Layer 2 of a small transformer language model trained on English Wikipedia (13 layers, counted from 0, width 128).
A neuron's activation on a vector x is GELU(gate . x) times (in . x), where the dot is the dot product.

Input weights of the MLP neurons that the questions are about. A number n stands for (n - 500) times 0.00062.
n7 gate: 739 284 629 604 457 404 561 549 296 435 727 626 350 308 562 435 365 693 649 571 709 344 102 419 626 583 688 402 509 472 320 343 474 641 740 509 349 581 531 619 630 587 874 310 348 554 166 509 504 372 518 647 466 517 643 378 222 538 642 504 467 361 679 620 457 487 408 391 362 325 491 697 672 581 513 640 267 578 414 534 543 268 562 478 398 585 487 568 578 464 362 500 798 504 317 591 570 422 479 621 430 398 782 327 361 652 556 635 699 327 676 419 558 444 708 838 547 509 412 438 513 232 372 640 710 606 461 385
n20 gate: 458 562 435 588 500 575 439 706 744 368 478 759 464 627 732 257 359 380 243 542 509 423 535 371 839 558 488 725 561 528 613 418 358 318 434 118 356 704 451 410 665 337 439 625 397 230 630 385 367 572 455 405 587 272 584 544 727 415 496 329 673 421 539 435 671 323 659 314 727 219 535 451 304 435 522 491 448 325 517 303 522 374 581 749 577 448 405 595 456 459 758 478 578 428 725 382 500 699 526 526 229 683 505 649 289 265 422 783 890 421 526 604 523 434 333 569 734 578 491 581 621 539 383 571 487 280 447 522
n63 gate: 488 741 624 431 402 578 224 500 683 694 700 513 263 762 544 569 816 557 391 479 568 628 619 588 338 487 346 500 650 354 769 259 304 606 587 299 625 479 478 45 446 483 423 553 513 479 780 444 491 346 522 394 419 758 327 552 420 617 320 604 227 353 284 325 310 565 470 687 526 479 552 182 522 275 377 569 622 496 530 197 504 526 482 491 521 530 470 500 474 428 637 645 373 554 383 603 284 386 525 569 435 443 634 582 703 558 538 561 311 629 781 564 664 625 517 398 624 509 548 416 200 543 767 648 423 492 522 513
n72 gate: 440 466 807 133 500 433 401 660 375 537 382 632 504 662 689 678 440 600 583 433 472 810 573 738 520 546 609 655 627 435 541 435 392 516 616 529 623 260 669 581 711 384 496 664 585 607 427 508 492 222 627 449 606 644 529 583 560 384 233 661 631 682 411 826 434 433 567 454 336 488 500 667 684 618 433 375 439 414 312 532 476 652 547 738 383 557 488 341 673 526 652 525 658 377 372 459 255 566 641 351 675 479 423 661 438 577 316 567 548 656 696 691 441 570 456 301 504 516 647 403 358 253 541 751 337 443 554 788
n78 gate: 672 454 525 475 193 525 293 432 449 574 651 455 546 551 605 542 629 525 692 516 504 615 582 443 612 625 317 708 673 496 484 691 483 488 413 747 632 435 555 609 504 251 598 264 157 460 592 442 554 580 407 598 219 384 616 838 504 283 533 624 480 434 500 341 471 762 562 546 500 354 463 258 496 28 450 471 496 323 557 447 700 451 147 362 714 715 480 410 517 552 331 487 512 460 293 381 500 539 532 269 546 492 320 368 574 756 541 558 629 249 557 467 369 418 670 410 357 672 626 508 455 434 589 479 406 585 467 423
n92 gate: 649 314 554 504 545 340 284 356 818 367 385 533 432 290 276 291 545 437 534 320 434 573 594 598 255 496 739 459 496 544 578 492 601 365 462 673 508 533 734 569 243 354 591 334 256 380 473 458 542 441 428 491 504 554 292 529 672 278 674 521 416 621 463 307 475 663 538 466 504 369 479 466 462 545 373 370 622 413 249 817 455 595 329 496 476 484 471 484 321 513 749 415 373 328 400 421 479 291 634 467 420 521 724 733 571 642 261 362 532 247 348 369 709 326 443 541 525 656 492 661 304 675 570 403 500 194 748 341
n108 gate: 594 468 307 367 465 437 478 726 521 775 246 318 243 463 532 602 638 581 835 491 587 477 605 405 401 549 400 596 341 519 513 509 433 439 847 419 867 535 768 574 697 549 280 586 483 449 496 219 607 559 301 705 496 283 540 299 596 668 306 709 670 265 161 714 491 678 522 531 474 422 473 706 451 548 347 625 517 518 272 461 491 597 491 361 231 626 504 531 394 541 412 410 478 615 522 518 402 466 357 243 348 608 321 589 518 637 386 513 301 456 531 662 414 451 773 395 772 623 527 509 287 500 478 343 426 874 218 513
n122 gate: 333 366 459 730 590 488 541 689 387 945 439 438 525 309 228 471 536 488 434 635 557 170 293 456 297 571 550 350 504 705 394 375 658 354 719 425 644 492 454 677 428 508 504 588 416 646 565 409 529 735 685 424 419 389 195 525 389 316 332 669 520 393 439 663 286 641 670 438 496 488 537 671 525 366 454 392 645 631 687 641 492 533 716 562 480 520 468 508 488 547 578 354 237 341 405 410 760 648 496 607 471 622 262 442 418 428 480 363 632 586 224 472 487 685 613 468 500 561 500 450 714 858 650 396 594 448 558 593
n147 gate: 423 519 384 345 541 657 568 457 529 644 362 458 454 800 766 413 659 554 675 405 459 617 612 526 526 588 429 489 353 496 440 712 454 549 599 669 658 493 616 637 584 420 553 535 552 435 514 363 343 608 330 379 661 553 458 599 527 526 380 671 594 439 351 354 572 420 531 641 316 347 416 569 431 362 304 595 282 428 530 626 474 819 547 584 444 711 218 470 394 520 293 369 303 573 401 568 280 657 297 617 779 539 590 519 572 387 624 439 456 677 717 530 446 508 559 549 586 657 685 218 437 447 422 328 373 585 661 515
n160 gate: 560 695 405 821 558 529 512 526 335 583 590 425 458 530 703 504 504 504 492 504 401 389 311 361 432 592 366 582 488 372 516 390 378 418 496 517 463 422 602 659 758 395 975 585 455 576 647 508 496 411 393 607 298 404 617 513 211 128 612 646 480 521 480 586 263 445 660 416 529 254 743 395 339 676 555 441 488 571 768 374 681 471 757 534 708 512 353 438 425 487 375 475 296 781 483 434 483 606 618 158 555 627 491 621 467 702 587 609 423 658 570 475 517 350 512 488 545 591 322 483 279 288 451 635 508 635 336 213
n174 gate: 667 517 634 447 618 417 455 706 426 442 646 636 700 441 274 471 400 504 562 385 305 487 459 568 444 670 395 459 345 409 382 694 637 500 640 612 262 334 525 311 472 459 533 525 588 492 424 790 877 538 668 454 317 180 364 459 436 476 386 393 299 105 665 439 410 690 558 235 520 391 562 600 613 532 203 401 424 705 305 379 528 447 428 392 516 355 246 516 451 658 496 538 476 821 463 422 678 527 327 553 492 571 623 541 385 343 602 641 392 377 618 301 572 434 424 634 374 459 542 487 363 689 609 525 528 585 400 795
n192 gate: 459 254 557 628 288 543 453 883 554 362 664 239 471 715 167 653 481 361 462 171 406 144 626 477 573 380 688 823 859 555 491 262 807 570 156 279 386 598 592 468 647 605 481 321 676 605 72 510 481 655 753 700 444 609 462 505 235 611 632 871 500 367 775 251 443 371 734 615 472 369 419 630 471 598 394 514 458 704 580 491 528 613 485 606 686 640 640 575 543 475 751 302 561 363 409 420 581 662 375 638 639 374 377 448 590 456 293 438 301 604 355 537 480 424 463 523 289 331 631 524 561 623 421 486 613 547 543 561
n283 gate: 343 487 513 599 679 851 414 610 751 427 665 418 548 385 696 470 550 470 569 653 534 562 382 592 260 565 306 585 449 287 534 395 539 644 392 648 590 445 452 446 243 504 491 351 445 615 548 310 556 693 390 601 593 594 560 392 402 521 577 302 376 474 336 627 470 496 388 682 730 627 837 565 287 162 535 517 106 474 462 576 530 747 482 470 580 487 323 525 440 340 581 64 336 405 431 650 771 451 575 624 556 592 482 560 474 429 483 496 688 594 555 420 165 320 655 568 441 110 421 404 239 547 428 431 508 618 591 420
n308 gate: 585 424 386 500 623 504 434 252 508 575 827 566 531 386 464 327 720 705 487 500 448 291 552 370 359 473 471 404 513 631 622 444 679 308 531 379 733 356 527 504 419 682 364 401 306 419 86 509 634 694 536 273 369 663 708 496 107 333 513 757 373 416 604 308 319 522 576 567 232 617 531 259 558 348 374 544 504 619 513 504 675 342 486 384 565 366 340 234 540 514 553 558 431 623 500 403 704 358 841 663 594 464 619 677 637 609 670 545 457 474 744 409 432 390 465 700 308 317 446 599 457 659 396 849 784 613 643 383
n7 in: 458 504 517 430 790 204 456 446 537 216 487 605 180 581 353 421 611 266 645 416 741 460 746 688 365 597 516 500 496 445 444 560 496 487 623 553 313 444 733 376 622 658 223 808 637 420 537 355 385 420 674 343 616 771 334 646 514 496 357 658 479 430 594 478 526 522 500 310 487 375 408 429 92 466 509 799 436 304 427 637 617 370 298 443 671 299 569 302 334 418 491 553 491 403 632 478 658 417 684 522 566 558 785 408 718 563 491 311 253 500 319 392 289 500 457 341 465 185 496 442 483 282 354 739 720 470 416 479
n20 in: 613 339 347 404 724 420 195 538 547 584 397 471 551 573 385 458 492 483 466 749 545 474 529 549 540 677 437 182 367 571 281 282 289 475 454 661 588 347 534 545 670 387 338 457 382 420 271 643 445 389 342 337 545 479 483 327 595 415 608 420 548 349 475 368 538 382 256 601 442 364 567 415 576 397 351 635 541 300 521 255 248 446 586 183 332 463 664 814 634 969 467 751 721 564 521 163 387 543 500 341 445 585 271 479 609 504 413 479 586 542 578 451 607 700 627 471 545 785 534 406 471 521 603 420 508 492 479 299
n63 in: 525 457 424 428 315 453 415 916 736 457 433 623 660 574 582 560 483 440 513 569 647 544 609 500 525 337 624 433 720 563 739 513 534 500 577 552 779 550 430 317 311 372 698 262 525 431 417 354 299 119 457 579 525 487 568 419 452 533 369 606 594 347 554 408 368 556 722 307 715 258 530 363 685 554 677 466 272 500 567 687 353 475 443 637 404 558 804 500 487 443 221 677 588 647 509 318 270 612 463 360 513 669 518 891 568 307 550 389 678 420 504 559 469 640 840 462 550 609 232 435 412 483 446 646 672 679 504 467
n72 in: 488 426 704 342 612 541 371 591 310 245 588 326 451 592 636 447 571 280 541 399 679 346 620 433 687 573 664 157 420 449 440 575 647 608 541 418 677 711 359 488 527 273 476 558 405 547 519 545 414 582 661 587 281 435 472 480 421 555 584 451 558 629 203 488 468 565 708 622 572 424 407 557 315 114 475 500 302 440 404 769 520 504 346 541 571 595 512 616 706 479 480 512 722 477 435 665 573 527 374 302 529 603 207 629 290 533 864 659 334 255 468 504 371 492 318 468 560 480 414 529 472 347 309 447 520 429 602 714
n78 in: 555 651 474 496 481 635 302 861 374 340 579 359 600 480 415 569 418 730 439 533 305 437 447 411 581 580 375 658 568 536 650 440 477 624 553 400 542 444 500 426 485 462 477 512 585 474 521 853 715 360 535 457 725 804 428 462 925 537 368 340 493 454 485 440 375 653 596 558 462 489 362 573 508 448 415 557 831 352 361 400 440 447 586 558 649 619 638 432 538 457 591 856 612 445 580 591 489 529 403 321 523 558 555 473 690 433 564 442 556 625 586 706 371 481 563 361 613 365 752 717 507 508 537 769 481 526 419 616
n92 in: 535 185 354 528 429 384 548 537 470 349 759 723 674 496 512 392 612 612 508 378 406 365 547 465 412 368 320 794 579 752 476 492 572 390 296 552 650 469 354 581 247 668 496 682 558 542 459 584 688 439 390 435 339 528 333 536 410 346 401 277 500 587 629 473 242 564 644 396 457 434 676 576 544 520 326 388 609 433 712 453 586 421 345 717 694 391 753 410 456 574 401 508 613 542 468 575 492 500 442 413 351 577 615 738 524 508 359 360 643 480 614 476 492 583 294 367 708 708 249 674 609 476 262 504 280 383 773 570
n108 in: 376 618 484 332 615 581 316 336 753 612 168 412 459 517 484 484 383 447 500 673 433 381 342 457 454 484 421 524 751 593 488 287 459 654 528 439 340 460 611 649 349 532 623 447 574 442 385 585 678 623 422 442 563 560 448 358 620 465 691 596 739 640 288 413 556 274 613 480 341 705 609 549 549 717 443 395 500 248 452 233 504 556 413 605 414 685 233 547 576 471 484 500 681 488 588 436 407 413 465 580 512 308 467 456 736 479 587 516 484 400 322 453 360 564 241 492 250 658 324 316 429 584 457 549 32 559 581 724
n122 in: 583 516 578 617 473 381 277 656 489 625 461 567 576 520 548 296 454 619 512 462 658 596 400 492 330 642 570 442 481 579 272 627 215 709 579 215 543 515 484 519 368 445 484 588 676 714 533 417 429 392 512 347 724 457 496 520 366 302 465 622 508 649 227 577 453 571 433 429 457 388 516 496 186 500 440 661 619 480 651 263 500 399 319 595 492 400 592 701 715 630 371 504 604 745 685 328 555 604 546 613 278 683 455 355 422 621 384 445 546 753 264 647 291 535 466 488 434 612 277 452 819 539 435 306 469 573 366 527
n147 in: 633 519 622 463 330 500 195 284 717 496 526 478 689 435 368 612 536 342 455 382 496 565 606 667 536 530 742 313 696 543 537 409 406 258 634 410 333 379 352 471 396 552 681 333 522 193 448 470 372 523 473 618 474 478 429 432 438 435 603 452 443 347 536 651 630 605 522 556 493 628 605 282 538 698 390 365 587 318 614 278 654 622 435 496 224 555 471 529 296 535 622 372 453 496 530 493 444 458 583 522 534 390 658 303 489 669 368 560 145 652 456 551 622 396 605 522 684 651 390 546 438 478 368 398 500 529 530 361
n160 in: 423 140 733 687 583 420 707 455 391 416 582 516 565 516 516 648 298 576 680 187 496 631 555 597 727 536 642 626 690 660 575 445 572 496 504 665 607 319 520 523 373 356 303 593 687 580 489 243 584 577 516 369 551 643 476 291 455 481 468 476 519 603 578 323 146 532 588 648 516 434 576 576 375 390 346 544 632 722 551 461 512 433 308 391 636 305 527 367 659 570 381 500 317 580 181 456 504 613 531 468 436 451 656 679 544 385 319 600 729 322 759 598 516 579 477 594 559 484 597 512 305 607 324 230 421 457 588 465
n174 in: 496 521 540 333 302 533 545 554 600 639 564 634 401 508 570 341 436 455 705 692 536 437 492 743 614 607 554 608 747 625 568 296 451 339 651 698 808 532 463 425 649 377 302 504 472 566 606 566 455 400 670 625 468 439 757 537 290 500 597 488 809 614 344 669 537 332 615 590 488 528 484 447 649 472 314 758 595 435 556 643 596 665 655 397 261 424 632 568 634 390 265 488 500 567 578 678 455 650 456 715 516 570 517 484 549 609 500 361 389 589 604 921 467 472 703 488 576 480 471 259 408 553 700 591 231 600 126 412
n192 in: 520 304 529 570 675 496 804 261 368 541 407 438 425 428 550 364 376 446 396 397 589 500 516 472 564 454 597 439 565 352 390 641 542 557 587 517 328 378 664 520 476 409 647 680 476 330 195 583 421 437 311 310 354 537 586 533 326 448 418 228 421 504 548 443 656 442 612 123 369 650 686 421 659 354 517 397 508 553 695 520 675 529 390 404 484 524 573 362 677 308 496 287 569 334 549 369 533 539 725 332 546 458 198 406 377 280 606 409 199 250 630 374 390 488 432 492 581 459 132 697 682 537 577 446 541 278 164 577
n283 in: 539 672 720 431 452 541 532 657 572 565 588 391 459 512 529 687 433 631 814 442 121 537 412 464 488 643 382 464 657 397 420 528 476 528 541 451 484 596 616 575 680 585 508 327 705 391 680 480 533 471 537 687 360 569 326 243 383 684 323 439 438 516 314 684 678 577 512 659 524 623 390 549 377 452 295 516 358 617 612 310 197 536 442 373 409 555 504 552 399 513 472 311 524 625 391 568 171 336 421 839 651 364 625 532 718 437 612 492 729 597 300 536 637 786 417 476 288 560 615 405 524 423 357 664 532 587 794 393
n308 in: 830 587 202 561 411 438 463 458 439 463 444 476 525 697 517 541 484 603 353 574 664 558 548 623 500 533 431 488 484 560 138 432 455 640 316 549 216 484 692 627 421 537 423 512 425 375 372 488 726 376 371 287 488 496 524 771 454 571 649 431 680 467 568 355 398 807 606 463 480 320 594 545 306 556 719 394 293 261 420 385 460 625 517 582 591 488 380 408 533 238 638 529 676 249 635 294 443 558 651 203 447 637 656 602 354 253 480 566 341 435 424 741 325 374 321 616 291 404 492 517 596 468 476 710 428 293 521 404

Each question shows a token from some text and the vector x that enters the MLP there. A number n stands for (n - 500) times 0.012.

".": 553 553 348 432 464 603 361 611 471 421 348 446 496 473 531 578 514 505 386 489 481 423 513 361 559 538 418 479 557 462 423 502 606 333 524 579 337 439 507 595 677 595 579 546 561 557 740 600 472 683 561 422 414 566 519 557 530 557 300 678 549 397 466 581 449 514 413 448 488 575 544 629 541 405 483 470 517 527 588 613 566 419 566 615 547 594 373 442 485 428 469 510 591 547 525 305 550 664 569 497 495 458 553 446 424 558 309 527 521 454 444 611 535 486 381 362 477 554 492 507 404 429 432 494 391 593 635 507
Which three neurons fire most, strongest first? n108, n78, n63

" P": 538 409 619 497 549 509 450 504 580 389 422 543 530 470 535 534 534 340 576 531 467 545 513 493 386 611 555 384 390 316 480 580 511 534 544 570 575 443 582 587 455 343 439 356 542 533 469 584 363 506 401 609 622 620 558 504 603 592 445 456 374 460 270 543 477 497 511 538 682 436 450 467 507 588 321 421 521 542 532 712 531 637 560 504 448 619 487 451 387 452 610 315 464 553 548 561 496 493 365 479 687 335 512 471 688 567 559 571 562 269 520 582 490 500 533 565 503 500 456 406 353 522 564 583 583 644 726 464
The most active neuron and its activation: n283, at about 7.4

" Un": 514 475 476 412 509 513 467 697 629 375 323 571 661 413 582 687 529 676 473 683 528 535 357 500 489 507 435 413 435 359 518 356 525 434 505 569 460 497 683 502 534 407 439 498 521 532 551 488 477 434 469 472 511 625 611 524 669 537 426 510 693 306 506 488 498 433 483 422 181 432 396 511 369 313 401 430 418 477 429 359 394 455 458 588 472 468 408 356 445 544 485 642 551 479 512 595 505 627 465 500 531 607 559 502 572 394 513 562 341 508 535 519 588 556 548 431 559 605 520 402 434 467 515 535 652 471 534 464
The most active neuron and its activation: n20, at about 2

"and": 503 533 412 583 467 580 501 510 498 464 561 576 508 417 624 415 580 555 464 489 602 559 467 519 572 356 556 491 435 576 444 466 630 499 625 628 615 442 545 542 351 496 597 615 407 368 582 599 556 324 512 384 511 412 485 653 664 573 458 418 495 538 419 656 455 698 375 568 671 467 466 442 507 540 682 535 544 610 527 543 453 484 520 317 578 593 411 561 427 326 428 548 590 578 553 556 419 495 405 425 423 507 570 551 655 457 593 543 442 430 588 493 596 729 436 595 626 426 505 427 492 698 543 429 708 689 539 508
The neuron with the highest activation: n63

" F": 559 521 494 597 535 416 512 341 566 536 386 505 498 490 544 625 436 366 545 547 372 492 627 486 621 498 438 486 515 381 396 492 435 627 395 501 527 504 616 668 623 413 497 634 589 498 487 453 461 408 355 590 479 622 594 362 718 450 346 424 540 349 313 565 467 511 527 484 475 459 507 577 489 463 284 446 410 516 451 551 445 739 476 426 493 520 494 319 552 420 522 443 562 456 536 552 503 535 346 621 715 496 506 524 551 463 612 495 554 407 593 675 371 632 729 548 418 557 523 540 424 425 511 430 602 622 582 401
The neuron with the highest activation: n283

"ol": 519 668 299 613 666 523 381 459 385 434 420 474 460 690 371 292 606 490 542 614 436 330 393 495 404 572 383 533 523 527 610 429 476 577 544 629 475 560 501 429 501 429 555 703 400 474 434 401 493 445 740 539 428 507 386 644 649 627 522 431 469 573 608 473 589 558 529 511 398 483 521 542 653 539 385 627 495 393 379 569 571 493 500 450 433 364 592 500 488 676 474 574 556 599 493 546 525 545 339 490 462 375 484 631 551 500 657 545 400 635 424 503 552 428 473 518 572 579 605 481 483 565 479 590 518 554 583 363
The neuron with the highest activation: n174

"rative": 428 493 326 478 602 531 336 521 525 678 567 502 515 610 487 498 434 496 579 406 596 497 562 509 504 461 595 528 533 404 410 578 587 436 467 511 410 578 434 441 511 462 596 485 654 472 559 509 451 515 468 598 584 673 443 469 560 520 391 621 690 479 478 519 502 599 444 341 562 586 483 567 372 443 645 479 581 618 490 487 546 408 497 525 549 392 367 383 601 509 558 467 444 530 506 397 507 541 722 419 479 557 425 602 520 489 601 516 434 372 537 475 559 208 480 588 373 579 442 544 620 729 427 583 717 357 460 609
The neuron with the highest activation: n308

" them": 597 349 570 509 497 547 504 573 481 465 435 630 413 427 371 499 558 377 531 441 460 533 461 441 623 484 362 560 595 619 455 521 534 438 622 511 477 571 519 760 491 457 472 511 687 576 507 580 486 569 490 599 611 536 581 633 681 530 492 631 713 520 577 509 501 491 470 666 547 403 441 621 311 480 460 520 391 625 660 478 510 486 600 573 460 500 411 450 500 377 497 601 424 551 505 557 584 658 481 446 651 421 340 412 588 485 325 628 524 307 463 566 375 533 462 506 590 440 472 532 600 725 450 466 605 584 543 497
The neuron with the highest activation: n122

"ca": 444 598 533 491 573 448 491 612 703 388 518 701 387 552 448 545 456 431 610 382 463 557 513 523 557 495 552 533 552 631 600 495 577 513 340 566 753 399 275 373 487 514 409 539 391 382 511 575 548 363 615 480 475 591 544 594 512 473 623 477 409 440 563 318 458 557 578 508 587 452 684 553 522 501 562 465 375 567 448 506 598 443 537 484 553 510 417 417 581 595 525 578 461 557 542 552 581 471 498 545 552 305 488 671 497 609 325 351 398 458 708 407 380 499 622 541 550 465 694 435 458 621 394 604 504 556 572 470
Which three neurons fire most, strongest first? n63, n92, n174

"ts": 381 399 601 698 580 576 368 654 487 531 551 575 640 300 550 461 386 621 457 397 405 497 544 534 457 385 596 410 623 560 469 557 568 471 470 464 458 535 535 479 538 504 504 281 522 550 468 298 348 502 745 572 602 551 536 617 575 548 377 512 542 536 359 439 606 655 483 668 382 599 572 473 347 434 586 415 515 500 481 512 573 457 577 607 388 391 436 426 508 534 576 548 514 469 344 415 534 497 608 446 464 506 522 502 650 313 460 527 451 490 623 404 468 360 462 490 455 446 305 699 591 430 541 534 566 535 561 485
The neuron with the highest activation: n192

"US": 429 631 541 546 547 428 305 438 620 558 325 521 300 474 404 500 585 324 575 552 510 698 609 543 359 568 423 584 537 514 422 535 375 616 334 471 538 427 612 479 463 382 613 681 414 403 562 595 553 318 424 379 486 573 410 600 416 573 497 569 464 513 440 699 498 599 492 520 595 481 620 457 401 552 505 513 526 512 517 517 453 367 488 452 465 514 663 370 430 356 569 688 586 471 590 525 521 450 450 395 383 456 599 491 510 588 511 418 501 521 483 296 281 582 459 517 621 451 564 605 549 675 497 540 460 488 459 524
Which three neurons fire most, strongest first? n92, n108, n78

" Dem": 552 510 449 556 420 626 597 636 545 532 570 577 611 502 597 533 590 566 617 420 582 326 443 516 574 463 382 628 377 377 535 563 482 621 487 577 479 363 709 430 561 470 435 513 552 430 529 559 444 499 317 452 687 653 649 512 702 591 449 531 453 414 595 481 518 432 476 649 392 485 462 529 328 371 419 499 463 442 619 549 605 527 435 557 397 435 598 508 347 502 580 565 538 514 585 412 467 480 408 374 454 623 358 523 651 561 417 579 503 597 387 417 630 499 332 461 538 525 341 415 437 564 651 570 508 570 558 349
The most active neuron and its activation: n20, at about 1.1

" vir": 476 451 353 483 573 513 604 591 443 506 484 401 672 402 552 668 391 473 649 500 566 507 536 468 464 394 504 543 535 550 561 624 465 528 590 454 549 404 684 589 510 527 474 482 516 451 409 483 407 417 353 723 493 534 471 562 632 494 438 433 705 475 588 610 463 381 545 662 390 306 382 392 527 344 507 457 418 453 471 559 498 547 505 557 587 391 375 323 553 423 221 696 673 464 517 408 360 487 453 565 506 480 439 436 427 466 606 526 393 530 471 476 494 531 528 465 651 457 617 402 445 531 608 548 413 485 462 548
The most active neuron and its activation: n78, at about 1.5

"az": 394 477 437 509 491 635 632 565 535 535 620 625 417 568 542 496 472 503 511 465 405 506 548 606 472 459 528 543 494 614 563 279 526 491 314 619 654 463 426 436 557 471 452 586 303 450 563 561 491 319 448 532 528 429 614 572 764 348 506 615 523 610 554 576 274 536 571 509 556 415 475 587 385 510 536 399 581 350 514 455 642 525 456 499 528 463 569 537 624 388 416 410 448 662 541 517 650 589 609 403 471 442 434 538 556 415 367 446 402 385 637 574 475 622 416 521 474 347 595 533 405 622 477 472 585 569 493 401
Which two neurons fire most, strongest first? n160, n78

" graduated": 471 534 408 559 326 391 527 454 424 549 504 552 545 385 577 437 547 481 550 593 374 373 566 495 510 592 401 432 375 320 285 459 451 504 541 595 446 591 464 536 662 478 401 499 515 610 467 591 477 437 603 583 498 618 432 541 569 598 487 468 521 492 528 550 629 398 478 522 503 388 322 461 443 546 649 545 503 467 468 737 636 606 590 704 573 496 419 596 644 398 472 620 456 587 510 484 428 509 647 517 587 607 492 391 502 528 365 611 613 606 539 605 613 462 573 546 583 525 460 392 743 662 416 568 483 578 416 567
The neuron with the highest activation: n122

" main": 497 538 415 489 523 336 555 582 412 505 371 381 490 335 582 476 552 403 434 444 579 453 404 512 470 580 529 658 520 328 251 624 476 411 740 485 450 531 459 458 582 423 575 529 531 470 447 679 601 517 499 477 626 506 529 619 476 594 358 495 619 507 571 626 544 608 430 585 408 375 529 588 428 603 398 596 446 567 549 598 411 401 555 573 433 650 581 452 442 461 512 550 436 478 637 376 404 601 516 553 545 525 602 456 515 311 358 560 346 496 531 601 501 623 405 576 517 553 651 416 495 495 475 678 549 644 361 506
The neuron with the highest activation: n7

" to": 581 373 384 496 484 369 501 484 429 481 524 547 604 564 436 572 431 445 488 320 488 464 607 563 535 440 467 468 538 536 370 568 526 628 442 684 569 569 541 738 691 501 601 501 593 701 599 429 557 514 694 536 533 561 472 507 536 485 570 612 647 489 605 585 457 574 535 495 485 544 481 491 410 460 582 481 473 448 456 596 484 427 413 519 371 513 321 713 494 285 533 406 463 598 390 405 455 682 575 592 609 618 467 456 446 492 415 392 379 526 522 469 445 611 675 449 601 562 575 397 428 627 477 461 422 540 504 501
The neuron with the highest activation: n122

",": 560 470 409 579 490 530 470 493 447 507 479 492 457 608 390 564 414 433 538 479 529 515 620 448 620 619 396 447 542 426 394 657 452 485 613 463 479 242 633 726 767 616 588 509 647 433 695 484 416 510 409 511 431 500 551 534 617 526 469 555 679 504 479 491 429 517 505 445 463 642 505 528 445 469 487 462 560 524 603 571 576 506 530 637 459 442 461 391 605 624 384 491 430 556 506 483 394 743 482 425 524 595 552 440 517 414 452 418 448 517 526 644 518 538 649 423 563 505 467 627 588 523 386 436 530 593 513 466
The neuron with the highest activation: n160

"y": 453 506 422 643 625 522 587 475 307 560 484 487 485 423 625 514 497 501 514 572 557 396 483 479 410 422 403 604 603 541 542 656 546 489 503 562 634 397 565 695 400 582 494 547 433 518 467 563 196 558 426 447 389 343 504 597 462 554 335 605 502 620 530 745 528 485 398 520 342 566 384 486 605 486 544 643 415 490 704 541 509 416 605 447 385 425 590 368 477 456 434 456 540 411 368 473 581 461 639 451 495 644 414 495 487 521 469 429 367 398 572 438 571 495 536 435 548 440 507 561 408 434 350 561 528 571 459 555
The most active neuron and its activation: n7, at about 0.59

" R": 554 413 639 454 668 463 442 525 544 365 437 474 448 440 527 504 482 413 557 529 363 630 549 442 571 531 410 419 464 287 417 519 520 475 442 519 596 476 647 638 516 469 432 643 509 551 525 368 430 519 468 552 502 763 474 609 528 752 454 561 558 518 370 627 524 574 522 593 447 447 503 577 382 566 355 545 368 478 516 688 435 636 513 380 435 535 579 486 354 412 358 525 508 559 584 418 475 483 437 516 622 592 442 528 649 504 749 430 661 389 456 484 493 529 635 602 506 440 578 403 361 486 456 565 468 535 619 437
Which two neurons fire most, strongest first? n283, n72

" John": 445 561 453 553 479 466 417 359 498 512 429 477 640 552 497 435 653 558 469 557 390 466 581 299 447 448 459 419 568 500 289 524 474 458 612 457 600 486 555 615 489 543 500 593 366 447 616 537 660 622 365 484 495 594 524 487 421 453 502 464 452 342 475 576 560 587 554 445 374 484 436 644 510 742 470 481 391 502 576 461 541 483 675 594 409 600 500 525 530 448 459 553 597 556 701 357 399 550 417 614 575 623 429 588 622 527 562 519 593 314 474 468 513 533 587 514 765 601 502 471 566 485 465 543 441 627 589 584
The most active neuron and its activation: n108, at about 4.5

" running": 562 491 597 531 461 518 398 469 544 408 470 465 664 607 630 283 427 439 499 548 516 498 463 495 487 557 587 449 490 198 473 544 544 389 465 499 565 467 643 513 550 491 452 571 360 600 493 419 592 451 529 411 554 713 546 660 584 419 435 529 663 561 604 767 554 554 394 498 522 444 467 498 548 470 615 387 467 590 567 524 418 458 562 651 561 455 438 488 591 393 504 545 406 430 560 537 506 521 655 636 643 601 407 604 462 459 411 552 347 549 514 326 466 463 623 533 499 576 528 532 703 501 561 386 309 423 337 511
The most active neuron and its activation: n122, at about 0.36

"onia": 441 515 466 579 506 514 240 582 650 412 655 679 384 662 501 430 623 509 583 438 459 682 671 377 530 424 383 575 411 597 508 535 372 516 489 416 661 498 548 528 399 358 505 504 527 430 484 549 457 403 516 487 496 716 469 561 380 505 502 524 495 341 436 454 476 343 522 396 421 612 502 494 489 554 508 386 520 486 619 618 665 484 466 508 416 574 554 481 573 426 491 665 621 449 408 468 489 529 477 475 471 289 389 583 474 518 483 407 637 391 516 341 454 460 528 648 605 423 662 438 620 610 538 539 490 462 570 446
The most active neuron and its activation: n63, at about 3.8

" and": 581 529 563 431 447 487 417 424 429 635 534 392 507 484 447 521 475 399 464 421 380 406 591 428 588 527 341 499 557 386 478 588 560 622 574 488 583 394 685 569 836 543 602 360 701 501 660 424 440 451 488 518 551 507 423 406 547 604 455 615 689 401 599 521 564 556 578 411 490 524 560 542 504 513 521 405 645 454 602 561 586 528 569 592 435 486 460 471 539 590 382 328 441 503 522 485 426 718 544 534 417 488 493 525 560 436 544 421 474 672 402 476 495 533 535 444 635 554 497 425 532 522 457 341 444 581 560 511
Which two neurons fire most, strongest first? n147, n108

"es": 502 613 418 605 287 539 526 431 462 498 500 433 470 462 559 529 666 489 309 471 521 536 470 360 406 473 397 494 553 412 560 403 544 548 414 567 535 401 593 554 573 357 380 334 572 416 418 569 505 657 422 381 546 636 547 543 316 416 509 461 420 559 563 453 528 688 625 399 354 570 434 609 435 439 529 405 546 532 608 454 593 487 543 490 495 362 381 350 586 547 634 530 627 498 520 373 406 532 570 574 441 532 482 540 481 479 513 579 471 624 668 676 493 406 546 498 567 433 496 660 407 491 482 458 763 548 366 446
Which two neurons fire most, strongest first? n308, n192

" Christian": 483 532 408 457 608 448 461 464 530 532 315 634 417 663 444 496 434 589 556 576 520 460 549 631 565 451 510 491 671 528 507 505 470 457 553 515 591 510 527 450 420 511 529 724 454 507 571 471 570 494 481 428 534 621 601 511 509 445 296 583 545 309 553 439 455 578 433 548 409 555 435 545 496 513 550 407 389 428 621 357 441 665 413 739 330 539 452 478 630 480 502 609 335 335 596 436 433 605 577 485 662 599 636 586 483 417 589 494 312 612 637 443 548 448 374 502 552 476 414 384 575 582 483 569 517 619 652 537
The neuron with the highest activation: n63